Layer 8 of a small transformer language model trained on English Wikipedia (15 layers, counted from 0, width 128). Numbers have three digits each and are written without spaces.
In attention head 1, each number of a token's query is one row of weights dot the token's vector x. The head spreads its attention over the tokens so far by the softmax of query dot key.

Query weights of the head. A number n stands for (n - 500) times 0.00081.
q0: 729391485595450553774562429451879442570393674330663458561433442568590538448346651459484462677489377407637401586583592469480404581413514495407491530395545435441480523381533668419483510607411517576424273680556539463621415465378570543533513495443559575517543556478498440399498501609488295652426605596346492448514438461568458536441507514558668489568361574450393625606531629524519602451510
q1: 399453548565366546535396445436452551594572424571407574468558488565642470413364646486669439556466478542484434460541610506544432479522690515626485457357433601547479372577347479240595583359517535528589577470605589539586460680507560622536344658515579567577616372488500569634585733497544495378429622492283620598370354637529477436538586421704411547244477594558458411434432495374507381550669
q2: 728542348469538607434526370467469548519587501393508454539426700587480556559686477578369546482535465489484384607630425516487537525507557435450444548440430445450484500508524421508464401651488619486469423463413482620460501544638331375539457462570363373406469565465495399367563493334451491621528579409475564507407482447497503528563604453422521546535471503657460670467649494468489511555401
q3: 607303590578452469668505270387586303535486455361392542573477596590372460569455449395241552442579463490490586586630541633543477476470416468282688779392452470572513385586511561454421422590607505406244325619436604672576338563382583582412504395545358537294454612545501589392456397470407558557584503639338537364533624575471523407408541703459520330446528484448527654475443566459393609589506
q4: 591560630510346550533581473459548373432556464396413494518487471563542411542548576289507604509671472461505550531566658659505697265553279543370618599417508663546592439475466570531511437517566417529393374485468579622498450458516593383368528360505390538423328580522352669452484456477551639487576389596630548448565607499378509561435592557306465491637360481531443491531451530513561537526436
q5: 322654568497429474513382571571460541515622549556295500571567311563707551441476616301559560473511525338358552611442692556532680284611361534510581532458528780483464398511389590405614472630556393453463290404485548614643526554538567322426626460407419311334374560687314469359515560296671638329625431464672666409487546514199561439509583548387692694477651412443283507530408476568601400665437
q6: 530454306395555507463573412561360580592407462625612436483419595434505646458540480570354549476467612433499487541436426488597603574514458347539464382710647497493439666595644549496453573596557555587514578473455451343412466312500465399509502423555375521355440634367548502445659469389402453535475457419380475660409506522485508547613530568554518561483417578444572417554492463485407498466451
q7: 669408565583372478391595574509533401440570605642538459409432551491444492582511443593456464546471459542583396447670493297502311689485756532746473440552545391516167568484602338542388406431352384571415507520384393388270464487601453502635384629632587531566663511564688434772736659529375308536448410476503474701479344463638432479545324414665387388469636622505680514453468379248342463378538
q8: 223612338447573493522411454435356633582513377531485475498713457563867457433543492355670385530465530426487605642553493505440511480528352475525626574447495515603555559525441497592526284580393458435372473458587465384624482489569443636587539642453448354408509539654401604683442606369512563447562588438698625555231446405344509438422626561323642468401567486555456642601731465531531492549402
q9: 674516449633414763571546491426539672659629594557187470454531660507401643538493262418596464431416428597526384387625542407420524437797395588384420638404320527360565393519372422557500367376450596393518434484580595484633397572651443779488638324446601645670294495446470531393390381538671563438450671621500422177491557337515365382478571604270531537723435397672590581218775384687417516520615
q10: 412455489541640370648471455572516694428511519332360561593633376386469493498448719454701415385504424660568472458491554639564555434531405684313719536470378540515716370513278633561517410519528367438523393456686734461611390509509504504521516354486436548558513512376437716554461428528602771546463538595530496442550382427405354508494562686360492619490430502633281452572473496491530442618612
q11: 369548521443678431646480503644492657479428596344471598486723364574566546540467481532722540447736474361486416567396553555497670505469326357441575405580411443561658498534389596640496610454623474599429530533420551603367470557551334630352625470442354452476431592502432413537388440369493573451740492428636541559681410613287554550654649519503414717261574646604396498596396469479589596485270
q12: 382542458557477329457420416453564671519392493639480457533446397553580553437692509383281432642324520596493531523303526506486589642550458484432682512659555681488477552479493476408583229722450725452451301201460402549651471548437432483529563618484648316367580420665439549372538346420537687494445678612354407490514646551555536285402503474383713487579547359530506510605687330688583408604514
q13: 634277625373373654476373428250478603487535485347342369516419530450276459553508581291697406532343269548643542305628466577597428403586493543220574627261539490425635284335433551597470649669382435306578213631700566452540262512195510503591501265716452659666578331340574583394404460610511408818281445888612395211709402417725261430318241712381329313660356372399420426430587662498287326617774
q14: 446376596431411585340407556357781717262580560244515485668489528426500561458545662384850368243247252546426505547522561439690674563393436622583545492340343474385553413331214677312642682364512254420721328523617659414631361642508372411436368358677645768711538411578421545545519756547564577671601441544596626355658449296372434497522498555379255554413532529657375528531689525527510560526618
q15: 288639366508557532478293669317408593535097366450589363353205513525588536428276634377473500540254703452356596573416554429505501551585437442440624621530433694548390557444412358533757341430636671577387455458489510593637564411522554506396627483642520253589328419792448512480352530394675562695338642504671748427379512491344683461273977362565625634569739349331438648766558666569622694775540
q16: 357485561558595527563596569172487450558342529447427522540305695440344387468344660489409418442456522640424604493615592439526624473308565503477683453731398560703628458568570474367462664373578647523511533781568607769434548527429607497527421527548445475618471557574478410776259586528435531430519376387200506583538484515603542648490536456563367518423582669313431454536477423546719620352554
q17: 488461672546613552516383380442312537554631435505332538529399364380215328527534521526525485506623379523513629308521670583384396126509608624648690285523356432578446452517574582738604533466735458521545578541352410516494624599500602474343551580400454351519573518463407393536500435365683709627445584454397331501651539589503431543569423566331432610475400634375393546535474463468664484475593
q18: 519303455645541586442489524250383561603711660536447463485640639515496320588641379481616410586528361426539561379372481498503535433408267451412695413530612410581544382440543706670429561711324401323440496458587554458424608559442398516588511586488421396394577420528506404546515535330574476541478530627533406593537588499438271476393401684473472360487328590592614531508559259470350486468657
q19: 402350544530508613523558539324405491578544531467581568437505747376482375641411471607506353570352448465545454369533470480414418371448504486472630449498502259646535410527471518643424605610468637511445472491510521547352565654508484545483329605664541492428493402440580380622453484531481442424423700490242438574524507485539411407580514609574394503299363654453592474593514320570460520385651
q20: 569150396559458722282519570640526564684458874609465237540689546548505407680859090637689349617662602184524459531432466494469495669537512390429526328522506496498560591634549656544513541746302244594202265291475581633410883602446474697508311536481425404301728379712615187642481628596351153523468351623854567676214611431716506399487348407541277184394472649886590235524314177226525462509407
q21: 575466474360503612367412510517632409493467452496618482681417715485369648458540500460501694323754404478539514712652437420484563381523558678580473481476412419455342468494435451589693498241475357592747541733376478462521551432450705609392437288434472546568633589453381651393590575487524508525693287550684440398428456424615610707456415555569293658494500515507476442420505629416580692530498
q22: 401683670295629444523332648464546272407394382648503506528225572259322329631518765467563448480187680475483583540330651362604631177367545511698699490414595405543531218672417497423529322551258521609524515447513413680619539580311578422457379482480513420465412361746510462695643439507285617494426402457319486416545336438434604378469548498457485634461542452352435393739329533515521570653586
q23: 606600457351443508425615564329583428556514355526337253300341615572632631390482551303422477536458721671522701697496420674613590402570559481548557689556499662627294633603553461592469509485647692491351384513595515466419522444447687657701469466420654445581454501503295478439320576513643605441425410566625458376563586733369723697359746535341540609416756420425296683450565432531621357521480
q24: 502507338383503338451305617559470352382351277524680540337625387535443500538396772413565482391261654269320606722657469388458486618492663436384450671244669658571589426496442461384490376725308225467583439526590609376651355278425651515639531322599319756510445637562421713456612654775294546565527335234468521516493429645426404618391543493403501428557488413363465334517375561317308419592363
q25: 545494437454451658386405703603460614291412438271532426399671189611544616594452531273640343511272475300448493706633649610397493678578789428336535687284532675723483479441446398464427463607422358466557306421571504319522427417407449481558584495741424621525462571439395765340379464867411490731472646517587672570485387581367352546492496474625408428381595535523536394624453483246316373630426
q26: 602700318396645281521328658518453388295358405465530618464626423527529472607393736471506416373270722430435406639578502442492546456417548575543504699399562611576515458551387331420437489462423425446538586493616387386624372385504502509651539459496509654444391466492502654427487555642486619625476488385497429475674554601483373557379686524433656651408404462354445464498522622521288538473601
q27: 407410359687610630448347605597447555528384574510539440433518561521506441686508457677662423525369423400564291388328693554552604483420449417552499525515534366517425408437480492439637510525370532436423415487511470549543615571497179262454605641703376430408414343669594395604492492346518423686557754417507711577477688472423461196493409525536539385554243571583581478605684435470380597398542
q28: 391688597452458422632649430526438694471355433294499560379499313484407438436288601572355428594459430625552613414595512554497301470640572463480430549500520517740479668526565393527419568459759584522441535489477469407422346503540438530477549530616681496645372584196485534351423396775574564568317828511411484507590401533517474617559602458554493600347410535426499497545457589533497439521486
q29: 478460360526716599470311543354504417548473524624400607481429556395517458574471475533582361524410465534604366524413646517520610381334494562581601561563535412569435475457596664618448512594446468343513572570578450433376637517558487401698478573474487448544498425531461390640369489211566486613500485453415470574669636525323387407427486712428517499461439703490598555497551476439481601310725
q30: 532444408500460601498376590627590451496512678543620540561460485468668489466487370538813516436471433282560378616510408409424653553414515405583451417351516510490466560479277758366645588497396328545647409663460467474508565572538378375536487519535486618445690512550548540633528498445375372363779329336694560646507498447458429447550256602388510497476384705640508455404567471493448610265566
q31: 557416415599567534464450742595420354325404382624476531369539453536297595669574614419504432407601717546322487763467710475566647520555592519414622471486468607477680256514511372578306342440518503641526654417563318462435448452318611705337690548461342370359378587613370602438456507465543675631550363575492569524376437758206414636341719283589553586486681307172657512621249555243411511595478
q32: 380392455447392408435618392602541486554515357666453395682404596448476510559419287452491519505551510519387539455616413652487537493570652429448458337695483668479487554636473602411561456408490532475331375460406417376663564435425544497442604437472468688587410398502559393515631578472584346548639440541639524546385495442526534532250540563384437452561487458355522367505349619398485363619520
q33: 658559262566649633414371514237367439576659476680488359519524610548539562408640496542489475581580510527540387541589369547338523472426651525569473586482586389473473444435513548693375693571319494486621401435525496572495476453674496442563384485408535324407624419477474372457475681288397414567592347431756431385325432294504470477706540414434590517347564479527476587544578357450578677526630
q34: 502463658481491428572592438550582476584404542360441556468383428517369454672507472426384602578572363523521377596607548491651419425493324522388568625493563391629444551373521443613441585551680484455470479536419406558358481479370574408521425417659494684505402601459442329408351295522524528437410561560407496429651574694547505653502459602491486469584505435617610551346363618563552421429445
q35: 399481550568223288487408599487376458340494637507363464621419361457535405396438513464660465499517489573584596423585689495497490366539627616593618460472480495688433416361530480586495610377535275482448507460490436556551574443543643454554505471615612592649649367653447456503511668583604602255508494369614469608540464480463570450637361492534468418461643523516548364501604484354621382516660
q36: 596557654546483347473492652535487532394358609465346658471537568490498484480407715475641444396449541625599509526427627467494482552379516599589563543434445506575442517329475351510422458408595422590498595432539546580524514593507497658543428568544558602712547401508501459640456557703519517276480603498468466467524433574554508484580515378496417486627634553531467461508558442334642502449762
q37: 465618521598384563539438572552461605490394637440482539394499623489423475541365646468610490316390558379441505516461583529568560432473462586472462527525305488465570437342413413349543578448554410630559519395605757653518653426659529451485441478595498542627495398645422459467481641597745453264529629451544516364430492431451539507821718438505323624599437557541352359485474303319657559449639
q38: 484453503505609492444628351514638420429546314456476434632580610518406587549539353302454604436615423552312552470567536645453575420473355405364491471407582700463681373624482779524572555526729507460540455550525476539526461569400690413435578347426414625384565590402477557427472312494506636577583337610468510388507570490389426417395539669431480468420343368546360463461422639607430459590324
q39: 486366336411346495431615374422397519476465420703636428568450591516573619420656228625189560623540542479465445537642469468475515577712559450597433513618602489445390479549678291690450510491312666577399476555472316613475477408512547395556457437472600465444534503519543444465422435374398276509481411446574516537490456430638618479372354432516429401449709420567671497361581555533565544451429
q40: 348478688577349505429330657619324711418493776589495604405575290435493540426388539622682456463462354456533332344576516428525585526553512609646404319575380328476370508390622459381543488408485597536543510325369361622376577531695191399412552555426676435619454499517440217476511487359666476229634663306687536495648517622609607596700498301457401586452598580501444474631508369450529454353535
q41: 735418465560678636382547452395616238672586427650601725422539529631423325736473366668282545735536564444604334468561408568261217527328654258469399402512695295594414446506707481564349515605423513419596571531423399501323719477433439492639338589442357630398510560336721493580634340587201352485545391397325308586512399653786316461561189530729535325599399681406574444276294476393429554351332
q42: 324420530403495574539429642684372563568564485610461574432553342426791508423349766593564423602394377388654217533576474439355310523287639591576385562565527558592343412411581443453531423539434568566407574373371275284374581666722454614443414754692576553555581563453633411665473313461541562278370598436435633680396404413530421420446397420516559381388393636557806364486510475505444461385521
q43: 499458752564462639525419662428518439536359721378417777526231576253421384479303717634541532441525456586585447352343536344559569347359407677668451358477346289475390592414481625272483687248648545642609559607388432586407569535460562237432322676550569640653423366446446266612481524381583480360646388367342545516617363690564635663700443373489136609470468677397283440616377511427656589272581
q44: 158503642650538535545525479525531765445310523402568490557486440532342574308430390528359483611536576627414557603489613519517516550618453495513468538590464372470443544511604450711649431414739806710463762514455597680632370498576491500219570630547636247648399504716520358546442374211668586499585663539482716417439405711396683387621699211642402447578613370451435635794588467693657621624358
q45: 466490370517440404600379442575564483507448465474390509534495407384543555352310653415651434426281413600469509567503528439429657424551518653524678649597461639595671480500340695507538510461423498509543590717436469212580523502549638703575494367306621688687593480474455550479355596489721469614604506577504499481517546470354641360475529606375597649395484348488547408420562615642591483354581
q46: 415334538551487779303550733336470369724494544634561449324348694329538440686420561542585435600399529438636488592398455349457359360467554450483600519452517317617283464624698507419416580646454640500457473494460431624241527650486551546660369670531517565488414464499598352707519534488307337253515356372367586613374489504584483466449277468491323331311408724545681533415437365401463505393434
q47: 545575525534505580338367540465402504429476454513524419536491669408557536689379355626729459499458684503410446476645598484410405505713690636515498530468429478540407452598451388666618558369605539548416534473350372649413477589684387604458538406612554533390577373439629536476495599500444542634505487447583534535555531524495439479382536553578434494346705491440611510515577462349401638551532
q48: 610535503501335435540273492600351568636451478528528513479700481419692508537537466562427381459423467400628565559501393524415393766500520565414390586552532504470407522475496313417499440666329445443405541326533453352578381446600273518618475499532572538439539436588648524454472580469472473545481616565605476448340612320509515434482507479430562351478474265610690546489647418559337490585499
q49: 441454580531413518542543442578563511340657411561387672584502316219378382429519550544504342498461323713443456318752816414235666393426618735783568477563365323693565279529461466462428613317410369618828689581458363471438660653544517435389409477482648416558754294378528513590435434457547442587624530553358423621501193179576604464561246462650363555294553591355535381555607533529503463398781
q50: 462335357607393504464545494562330601524637547671485288461638474468640462564470363628441372751393558344410413325656519407435392641529581472564489417548542363669343467498541463570468516619360343710191430271478496383353682588614518590530482627681538407470636524610632442596539534433441248598357570468586658709249411392514540357506337575527370379211423565687713335490562367432437398525611
q51: 562418578454505465538463379510284450766366652490334478444727610466407265753734306648441442621629682382666587497417326565363238674557449351167601365596540478479625529793666491464430514715434469465177537160434574593356693540396287658465405706465375256220493481625544360506558570565338428408217489634595485560323713445567455487485361404525432220503433445654694384417283242351399291542331
q52: 262674448427515494405492624375520519704277529406405302397214483474406546440300568320601488450495570563472477688618547488536516612481633438548553656528452735573393498586657481401614725372789376520589351693528501665382503498483727554645446552459663413639407571710367341630363782635384323556477242463577619468363507430622639660279531347528550469415643724485295522496454515432651733385281
q53: 470654410434717521672473375593407594334362668386458583447545398583498407582382458560574452393502425617559364418669633459271570601451473372531527602406559364751626602512562508483482674430525265486493552617555432387394722482562393422538537569570614495467665526338501531408310547772452568572478630545622509701601587382693413631564396518707425323312392578475557388381481584375383437293626
q54: 234431605283605454469567499364566533598515412466623560464466695370671467428483687420376431551362558664555683593508425385501488499393415537569596551554596458552486512548669571474391537505573551525491470580565504561532432506422690505621284625492633376445475640670363575688534476553366684225472430458356401456504343592533659651461476449554513480461582689393404532587433356666619552504449
q55: 500430546276329593395555694480660612546484536288668425516713664534651579538611576338560388594406581436468521730432326503729472434636325396368580551487663551601466593430445502468379452530431570528347336437538485387596254511418490635658402310565476622476269498316476559450544495804457431358488492427471527595523324760258411529494647478499579610425548587610442575736403334445404483583523
q56: 425379578775372535560807328491490747699602552476505264549532433517432370435638325612350575587791342522501604277472393572486308587572459442417367408504390461373463567432626508427633591558650443571326442423465579662431589643451479549467416672531459447507524553502537360432563589555576428414396559627619551521329503332751657480618344354598341272644381447642512464351471354514592360733295
q57: 385716535456573414583646520595432498503395473502480653313459484491467404458289569512447467615316491592551465382450529513508390337553390364430596666408593401710463527530492512545337543527598559502332531358473452402426381587648486512658578509528513536432247450293606452498370456589581525531344663479400445494658399756313439357454544662508615727433370665370302561539589648566374525455532
q58: 599413506580580514581517457491536506417612549579431701467542605342517344530560588616503395565336444587589414499414598485511461310471386491554584454479579252517565336480533594594337480631296646317455703453588495351572340504539452404575513487447548528387363272433589425601555486267598520572331565542329365560664405681319272259535480565451524566582318510334570547596566469588336416404724
q59: 546284551747300659441664485469587647466941606419528378801803342454610310416652456455577452642596189447492377409705296669385436522584540552492354238411388662386613430215318828499322460623420413572637515530460725297605375639531415347560475417552354619617764498349549541478627483536491361353654523410371434656524230311574234322682219616332366446578360663735417310445575244663494249430646
q60: 537383401528446571524432355602628509460735546713505410545485665727619783449512504554596603440496370447469348541453519538531586537451337508616446525389579385378392523335391636542662511486399535401492464626488534440403437448618382517552628406588527752437573486576712525586490540254537491439567402360751595477538693613431481354483508693507605451594404508602515622409830598609364525318551
q61: 380518620392483395533388681446466539724476616480735573599549599492486451492583612478574466496341622452485604531417394415519631541380527475479722416565442596403553630492393530299552563514395621561414376505535562716582483480320382428478358641548571409445504499788549441680632605664256636328652439471443482420390395485762463433441448244528576370467438568609509466654453396487475571430427
q62: 476639397453649363494436480386556472619535437640362526364521513587494337469475751433366508539226653500483598448485416540555503471367331347441461609425533419495395594353688537447469411736509385349381550495539618439481469456500587487689593595532432502521417522606463419519490515343557630497385442384340541517600593680340552438499501556547613526632518553413319462481556433619560364468480
q63: 372553692701555378591477419549401687542567487434539507479652283507407299504658477623341521570463711598367735352383605426416341635599509400558393319550450479394586583502629441349560390531625599540449596313461512653491638587455347383272470681698482324399648584713525603413631363532389772285498690502229683598343544493615553577699498215748513384564527381615590387493496455587590448703470

Each question shows a short text with each token's key, already scaled and adjusted for position as the last token sees it. A number n stands for (n - 500) times 0.0012.

Then comes the last token's vector x. A number n stands for (n - 500) times 0.009.

0 " on": 505543511367406276736654251538275411356540482306686532733923593484432492458361487495529611536378302511329364318424541643451560413704337415715567606594594644285649630538446576586498549542454404
1 " S": 596674486498370346739634312512362437329416335371644456697712622561390503528372449448460439490530436616225364329508530615433584330459387365558575662502543680318641620481577464433398521534446562
2 "ri": 473385617649493415709643350470453438425526401253531523694664575499483433569432509469492535519533671600510467279340484604447641445437415428626622606569561602466542639552459519555354446494413513
3 " L": 598441750667430293691585399510367529369456417383663443663719615632404486536467439464476419485573679744389372267407537707437552297499377384616618704510615638336647488464624467400382586505468493
4 "ank": 306530542618509428515547430430427399461606406358529431621719629550598278462427470545516462510514414470558494389467488612496489434508373376586526572596634604239584493527601554571469530514421569
x: 514480466635591350515579489504629653514561465440563427488512499445309473366650431530590556623534407577514435558337480489439658376607449440377604264619406448603520601563558506540399598543297614533437574505477555556454360472525530579450602571511508517448446429495592610425529437454367523502620430530659487444482493529491557578562552403561443447309304578539536453378335481504493562538491
Which token does the last token look at most, and with what share of its attention? 3 " L", with about 40%

0 "2": 366438508465442456659535471418391467563443526383585461672810643483502491607533565483537610523421389628427455413408461605495430526548386584627519660629686674372723626572456558540490403538481392
1 ".": 590512490449415554703530585512356435305507492479749414818844658468492446591549460537477729561504513604308482331340430704431404579416388559741553716728766693421714812544491523590527342559527517
2 "5": 479345498527539536623463524461400488508512528395580483752787717528540485646598476487440607598463505588495522380389534616511463585418396520712481648645680631366623805618478449500625364598517512
3 "%": 422338659609494442693379447554334480403591407440651431778782720556453590533537432462426590508509477534487424362411560634395514428356345436708495720685711648295619759506584444526532368419528560
4 " th": 403385594601587411568410510580414412504542452423617406593708584502555584492424534473486470446538492344531454404407546606461576386392446347607580660554548625336594593488515477532473428481485582
x: 555447498440556488484513553544525576514510510476611329473462463506498539628508405567525492513485358562582512481492464564527664614384483657446556529402477505529514448530515551440435673543485595556456489512496569410494521459557482621492325612490561453412504546417463523591601466630401414353545572525433484361363821477557588547527462316452529592453458415553647565533413428487583531526378
Which token does the last token look at most, and with what share of its attention? 3 "%", with about 30%

0 " ": 550390562505418458662526550460361565585430449440659399704791712585491471577524541505440592562465379453352356416507445633491485495494361444723632653492659654314665536535498431458481468559421394
1 "order": 631403584474453368632577427562382383486696396526643547714805702474568581512505503550537613425397493411447446400388505606422591513493366449752616664535665659342618624547563537538418388536536454
2 " to": 545368603517517438631554473492383443462520506434575466736759692433426547498534500594486673512431586460477437396380540613428498483605343515691493613538678674440627606636465521604535460593478376
3 " prov": 445473620442485493623559434490463526459470463383633468602671684451401477410466428605459521534393571437488429462478495632526439472623437365607598664505667700534636561521644470427536399642414571
4 "ide": 513575541542512505579461422443415418444573407335594591650716673508379424451478476491592501446413462549550493450407594652432536494624307332644496526525602681366588512644597516499512397561379442
x: 440545491572523518428472712562484554490392509554581612610549503518326500541538319437524321569652519510597559509520564457468512454626601455472557362554668503453533472604460443531583464605400659372479502501376482533619381463617481317538467498419472466541606491651513388444418542751615423558470569443556543492538537446471615586554524554485558396523476551490519518419447442542524579563289
Which two tokens does the last token look at most, in order? 3 " prov", 0 " "

0 "c": 460455471572519467582471470500498481449544434433629441590699672468569497500257460386467549394423577603598511434484468585520481486406480481488387601639690696357543686474613527596503329528544551
1 "ap": 410485459497442391543483489535481504340467449444561460625638691441514491510338455510441577447463522556470515511551504522470479444432454512542477542568684668429519654547560526639455397504498532
2 "e": 511480491514454415568480488598474494433503507457522474654646656542375515497367425480447560424387528572420506464477519629441488438389445537495505560546633622387560629535606437547514424488510462
3 " a": 453500635565598402605474434593370486519475505462623466691807682499371588380436470572513612468383628399539397423397646587397534406592347527662602667537667663353607529517480463545530474542442401
4 " g": 489404645515529458537500532494473500467421378426656476671702709517460590490359450484436490445509503584439508463472562559433514361455451343585612645499608709354585546448558438492399455503496547
x: 510548562439420512422600490579469472481486482420524434463435550511563383698518318468477595511474536493575579435490492497523596565492515583501557373450515506492485462633473435484391517515514491529539423527567499519457521470544480456506460505529510504422510485526436375557550497511418443484568510619443530507526914476503557505540542464411521462520482521590505525595569481476506481545435
Which token does the last token look at most, and with what share of its attention? 4 " g", with about 40%

0 " p": 584524501497401377643579455544394532432451447416620457709695663446427452547458448510451505458513470457392421388475439637451491440435442442544604628469647695337574535552538477550534508504464559
1 "o": 569526573616477477632511550596441563461445519481535499667626619418500407610461492585397600449515634548470528422468476624485507520410523473479532552475618591411448695565458474579456418531524493
2 "or": 498514622447504471505524562559425474403455463454497508673652657481368536430556413457530448448457563455503466563490541548371552484525445470684507543545618588390530615640607545555548419520465463
3 " state": 478487580498463477605447472595423419489660558483575520774741660526456560464491499517517544399521542382498472453415484638402501446453359520648627678609658679292584576553603495552447397475467416
4 " of": 396564540516529506584475460555372366468617501450584481705805659441447514441490501554467667530384495356546411430373546638434518488578364544700497615625658630373631577543520497613623479523458390
x: 533488468513487521443500430537455628505485477480566447513568517577486547623508441461504114447753468531622398426491565421508499561492460516466489440484482490558536532492527494457542443529467525487499485534530560479591495445438487473511458482449495440458577726571477486506560514693467452431510537455509524537480623521607510555486532411492496438513506518500420616470478369473497609539497
Which token does the last token look at most, and with what share of its attention? 0 " p", with about 40%

0 "ote": 491490463469397388652525442505419410349598423353572469756847727577403428532497451476516561473459419564427430470449540627391485396543341467714525576616668675340694672604601504538532385483396431
1 ":": 650504563500442440634574446543366420333622526427676445718853677566473446574522533471487600541508460495431421376335579641390549472595338470791627673670686635292671592449507467536566442555438476
2 " S": 560540578521453423708600387481365432321417312346638460690720664553364444524402449496451487522480542618310460381476584605416545369526373388627538691576579685341681622403602448463471475540454577
3 "ome": 385538597528476506714567470440373478442524465345536597689727619456404484593563484641490562519454587501490552462425546665343591423538336391747696648516634613403579559452541464463436425452492456
4 " desc": 528599504516506596602559420308444470473538349282544534648666710461324390497608439537556573548426378499498433469413527635506556575595411393757506604645652676407708470456623481494644431521420611
x: 430387467564341348443485591469463482577476573372564540609503524598340323633523378580416468562384442443585427456498427509542484608505480516685400568411446557416529443647537548550547498459530597454559493540537505541585404546581529393507464374549407462299510441495434378502604523755480404576548567561624522448448670420569540641495460397492484464575479408600467640480573460450483427483504
Which token does the last token look at most? 2 " S"

0 "an": 489456480356452331660644380525395465352499447413633545642792625599413468461411422418497510435533347422378417467513493592463474425560348486635606595597610624257585563534551431510521453465365407
1 "or": 589435588398472358610538444561454448372482444407629452646786652536379478448411441410516493504453395492414397477515515580442471426540393502663549624658631678361654591552587507574536399495375408
2 " St": 602550665541440287653562413610409518294447423452650483650693671488437596555424425453493457438515624551385375357497486632414482398457411464597611633443614692495613639549612463455403438534507539
3 "reet": 516464614468421364574494504728565477386580509438588555683723650536428573549421354511479469361457570580406461452452482585390435357385427571562610600521622640383602623541633454496379467404511501
4 ".": 406452669497549522631472607585450513339516520465720442794796707552476475523447418485418707558476499497519432387431552644481384509477367609691570638654724650396719694500512429529525423532520468
x: 495469510485508500423487494382585485492468508438514425608569528562537475611529405508554099449681468526559457457523515510457583485530502471472530436435445536518466528413520507415518494418499439553467456514582527607597520557491531466492424561511545441541614461493492505542557621662438429473528469533468485492406696484578504509504481489499494379419569747509538469517501341392594499559632
Which token does the last token look at most? 4 "."

0 "ing": 504437501445461350566562419540368441434528510395507474710784754509440445461520475529512560535415439606450472501492479608442476456565362474664547597607713677361615519580587515554556416503397396
1 " ind": 464449473366468453562517468552449451487493436422624514643683632470480517489433467571412543512447499481380503533552478586457434438518434471655601589555640639439626511456568469502477511493503456
2 "ust": 471441502457435405555591435471511521404582482384583480633676699454513523530471478530493539475273499543451538492430539564462571549525378374669548524535652629434669563504593462447433386476527549
3 "ry": 470399623476470490538513500612506414353602482515579529708694712525510562428368424482476542465407543447501463419408497524451469460454454542565581602560663679416545660585613506539481360528483526
4 ".": 433452642488544550606474591576445488363525559501689436747779707522459500493478440515440697549438486463517425397423531634493388528503376591701577658662728646447704672516531441521557405567507463
x: 490482502507493476424497496472548511501437507432537443552564520555544511622499416494536071496683459492563435436515523486495551510506508532471532449416475514549485532447488469403548499423482468563508450499545556576580513556496528439493406522500553450530600490501471500548549615695456416460525510517489526543385694470583525527508482472482488393416601711519472509517517373410570508567618
Which token does the last token look at most, and with what share of its attention? 0 "ing", with about 40%

0 " for": 465471446409423374643572350551359417370481476405630491675799617473394559461430506533491586534420403580389468459527537618435499395654362532678535630557617639397624577543550502558559483539478433
1 " j": 514517427503431432591551454523451484462449493477650491593647533589484540545383537520427445531571473574338459408532488580472499392510450444552649668465504629430565528458521449427414476552474481
2 "ust": 557453542456370331543642448462524530369545473389654504557628501580561514544461491488500446501434530544438452452451522538418641464638383395627563501508481509472589496525490486444437479471466542
3 " ": 503486642585500505603401595437403614554317464508724418647678560646488530495377504394492564528492568397517440385538482588554459546522455495536562569587596562411655559510449479431382463500392350
4 "2": 432607406548602533544521618418449579658368470473552511669638614612606572624416590469423658525474572355599588481505584523588452536541461612612501579431565593464587651633367484487338458640564219
x: 537561443403586543492494471397587528530444516536553466526365434495499449641529448520601216533489483454752560526461418507526571444593452455450604393434551479676510629543529538579544537545556475365462497549548520553558480425538503478659402417434539459356472368506441454559532597613363464534443392560575525434478563552557425438444586665512515452502519716436411600550440503460388548511429
Which token does the last token look at most? 4 "2"

0 " in": 491416513355411334688655316484288366406473473338630552675874591496447508488426596559512611546452430596377450388445508626462543469741307446659587615589598607254683564509409541622519574554468430
1 " the": 678436608425453357670485369628325448495552531418575453708841651466341514437505464575503597519371467488379361402433564630421508425577343528700587666533646620317616550513479483557603522474418395
2 " T": 600544624522370310672553354564358468406411393428594462698692675540360508494434422466465445528523503613302345374518547589428526353477422415589557620428570627321541529497569410440528546521426526
3 "am": 459460611468463543685523456424341518535393473465501519697600536593322516494438376553353548566452593675293491426518483687511571430434430505585581632412576541416466554404524297374472616459500509
4 "il": 458449637578454515531601466441324498520583583504475504616656619549474403456528494558495517525407544553525392383438478611496578581599431444661523573529600491268539420356565442461629540380440522
x: 547416378614510415432583446325407444515480535651508422662575604526567586406514592559525456453637322426578375496459544539485638541316570552578422495559585591483396642386155511581255476603498462460559462479453310390456622416411360468448622459497459392524418418486663425506483558466505561468490471469419526514377446563486642438403624507467516396521392425636411414526434424531420426311512
Which token does the last token look at most, and with what share of its attention? 3 "am", with about 30%

0 "ion": 489449463503489449530551576527514552438532451364558508753757720586419391565487437419526491533414411526429557571538478565403459488499387568647531605593662690321670582528641506559533353483417402
1 " in": 560356562391462347654607341514308366423498487356623544675872598521444524487426587526534609525449440505415400374407541633437524446724314484664572610595611607263674559518438545627530559539487394
2 " the": 622464650486490380648465388622336452500555522411574460712842656470346507442501463574505596522364635439460351401402591626407511414577340529704589666533654628319618549514483488561599522478417387
3 " ": 505514678595505563645397649425362598685240509461670392707705618643407547636504538379431559574519541456480485392538486648547494617408407462614526597557601537329710608460394403427416488494362350
4 "2": 428574418557609582575553616405389547783368535473480497722667630579575579743536648466421663533474538354612595452465564578594517634474463619671439593407555560345597668604303447525417474633598227
x: 586588436439541497483452493387519479567523494539532464482452496536575450634483508515607157548482526467726563505565367570457543629516462458498487397417581474672406593572439533529485490575504498384471503617562520482535534376520498463630448461445488415389516373494384467534523500615354463529457477556596478426488533525573321418439524648404526456587552678487437569527454412496355503502506
Which token does the last token look at most? 2 " the"

0 "e": 591496475444472374612559446502411458406470458400575457705791703574377481461357381491490609516338439623455469476493490597483483443456381464603532595675684647336694657523557491564443460487446430
1 "ut": 569375551370480377510566535486470534420453439369559357649773738481448334481424414422555515559377450556398458596560511491481439435562425446581469553626684679321710571571534556608550376498382456
2 "ral": 553485530456485381534474451605469430403630445379602509749825705566427489477446446445500515526461524429438428514458540578442457383549347471711538622622663648262668562530574496576531497445446447
3 "ity": 542539587520483438607444505570429450375525450416590497700836722630442482501413480439527522464469594436484443412436561607406472400489316492669634674642697677263690599493598474540400398455424404
4 " was": 418524576623582493613465472461419468491489478345626501721765660495371519491540505503515637534420564469598445418362624625411477448554298506679549617594648672393675558586435506576538426508422395
x: 536439556520502429434536555527503590534515445368559462479583561518501596534539349530478188436673526439633492426571497448534398495519454484455542458348454495645529496596501451472527458489492435472548460540533510557556516505552527425465426482379517493464586601512475472550532387765520449501457547515479594414422689503592510511493554468515472542465487592602651449587512471485555594513566
Which token does the last token look at most? 1 "ut"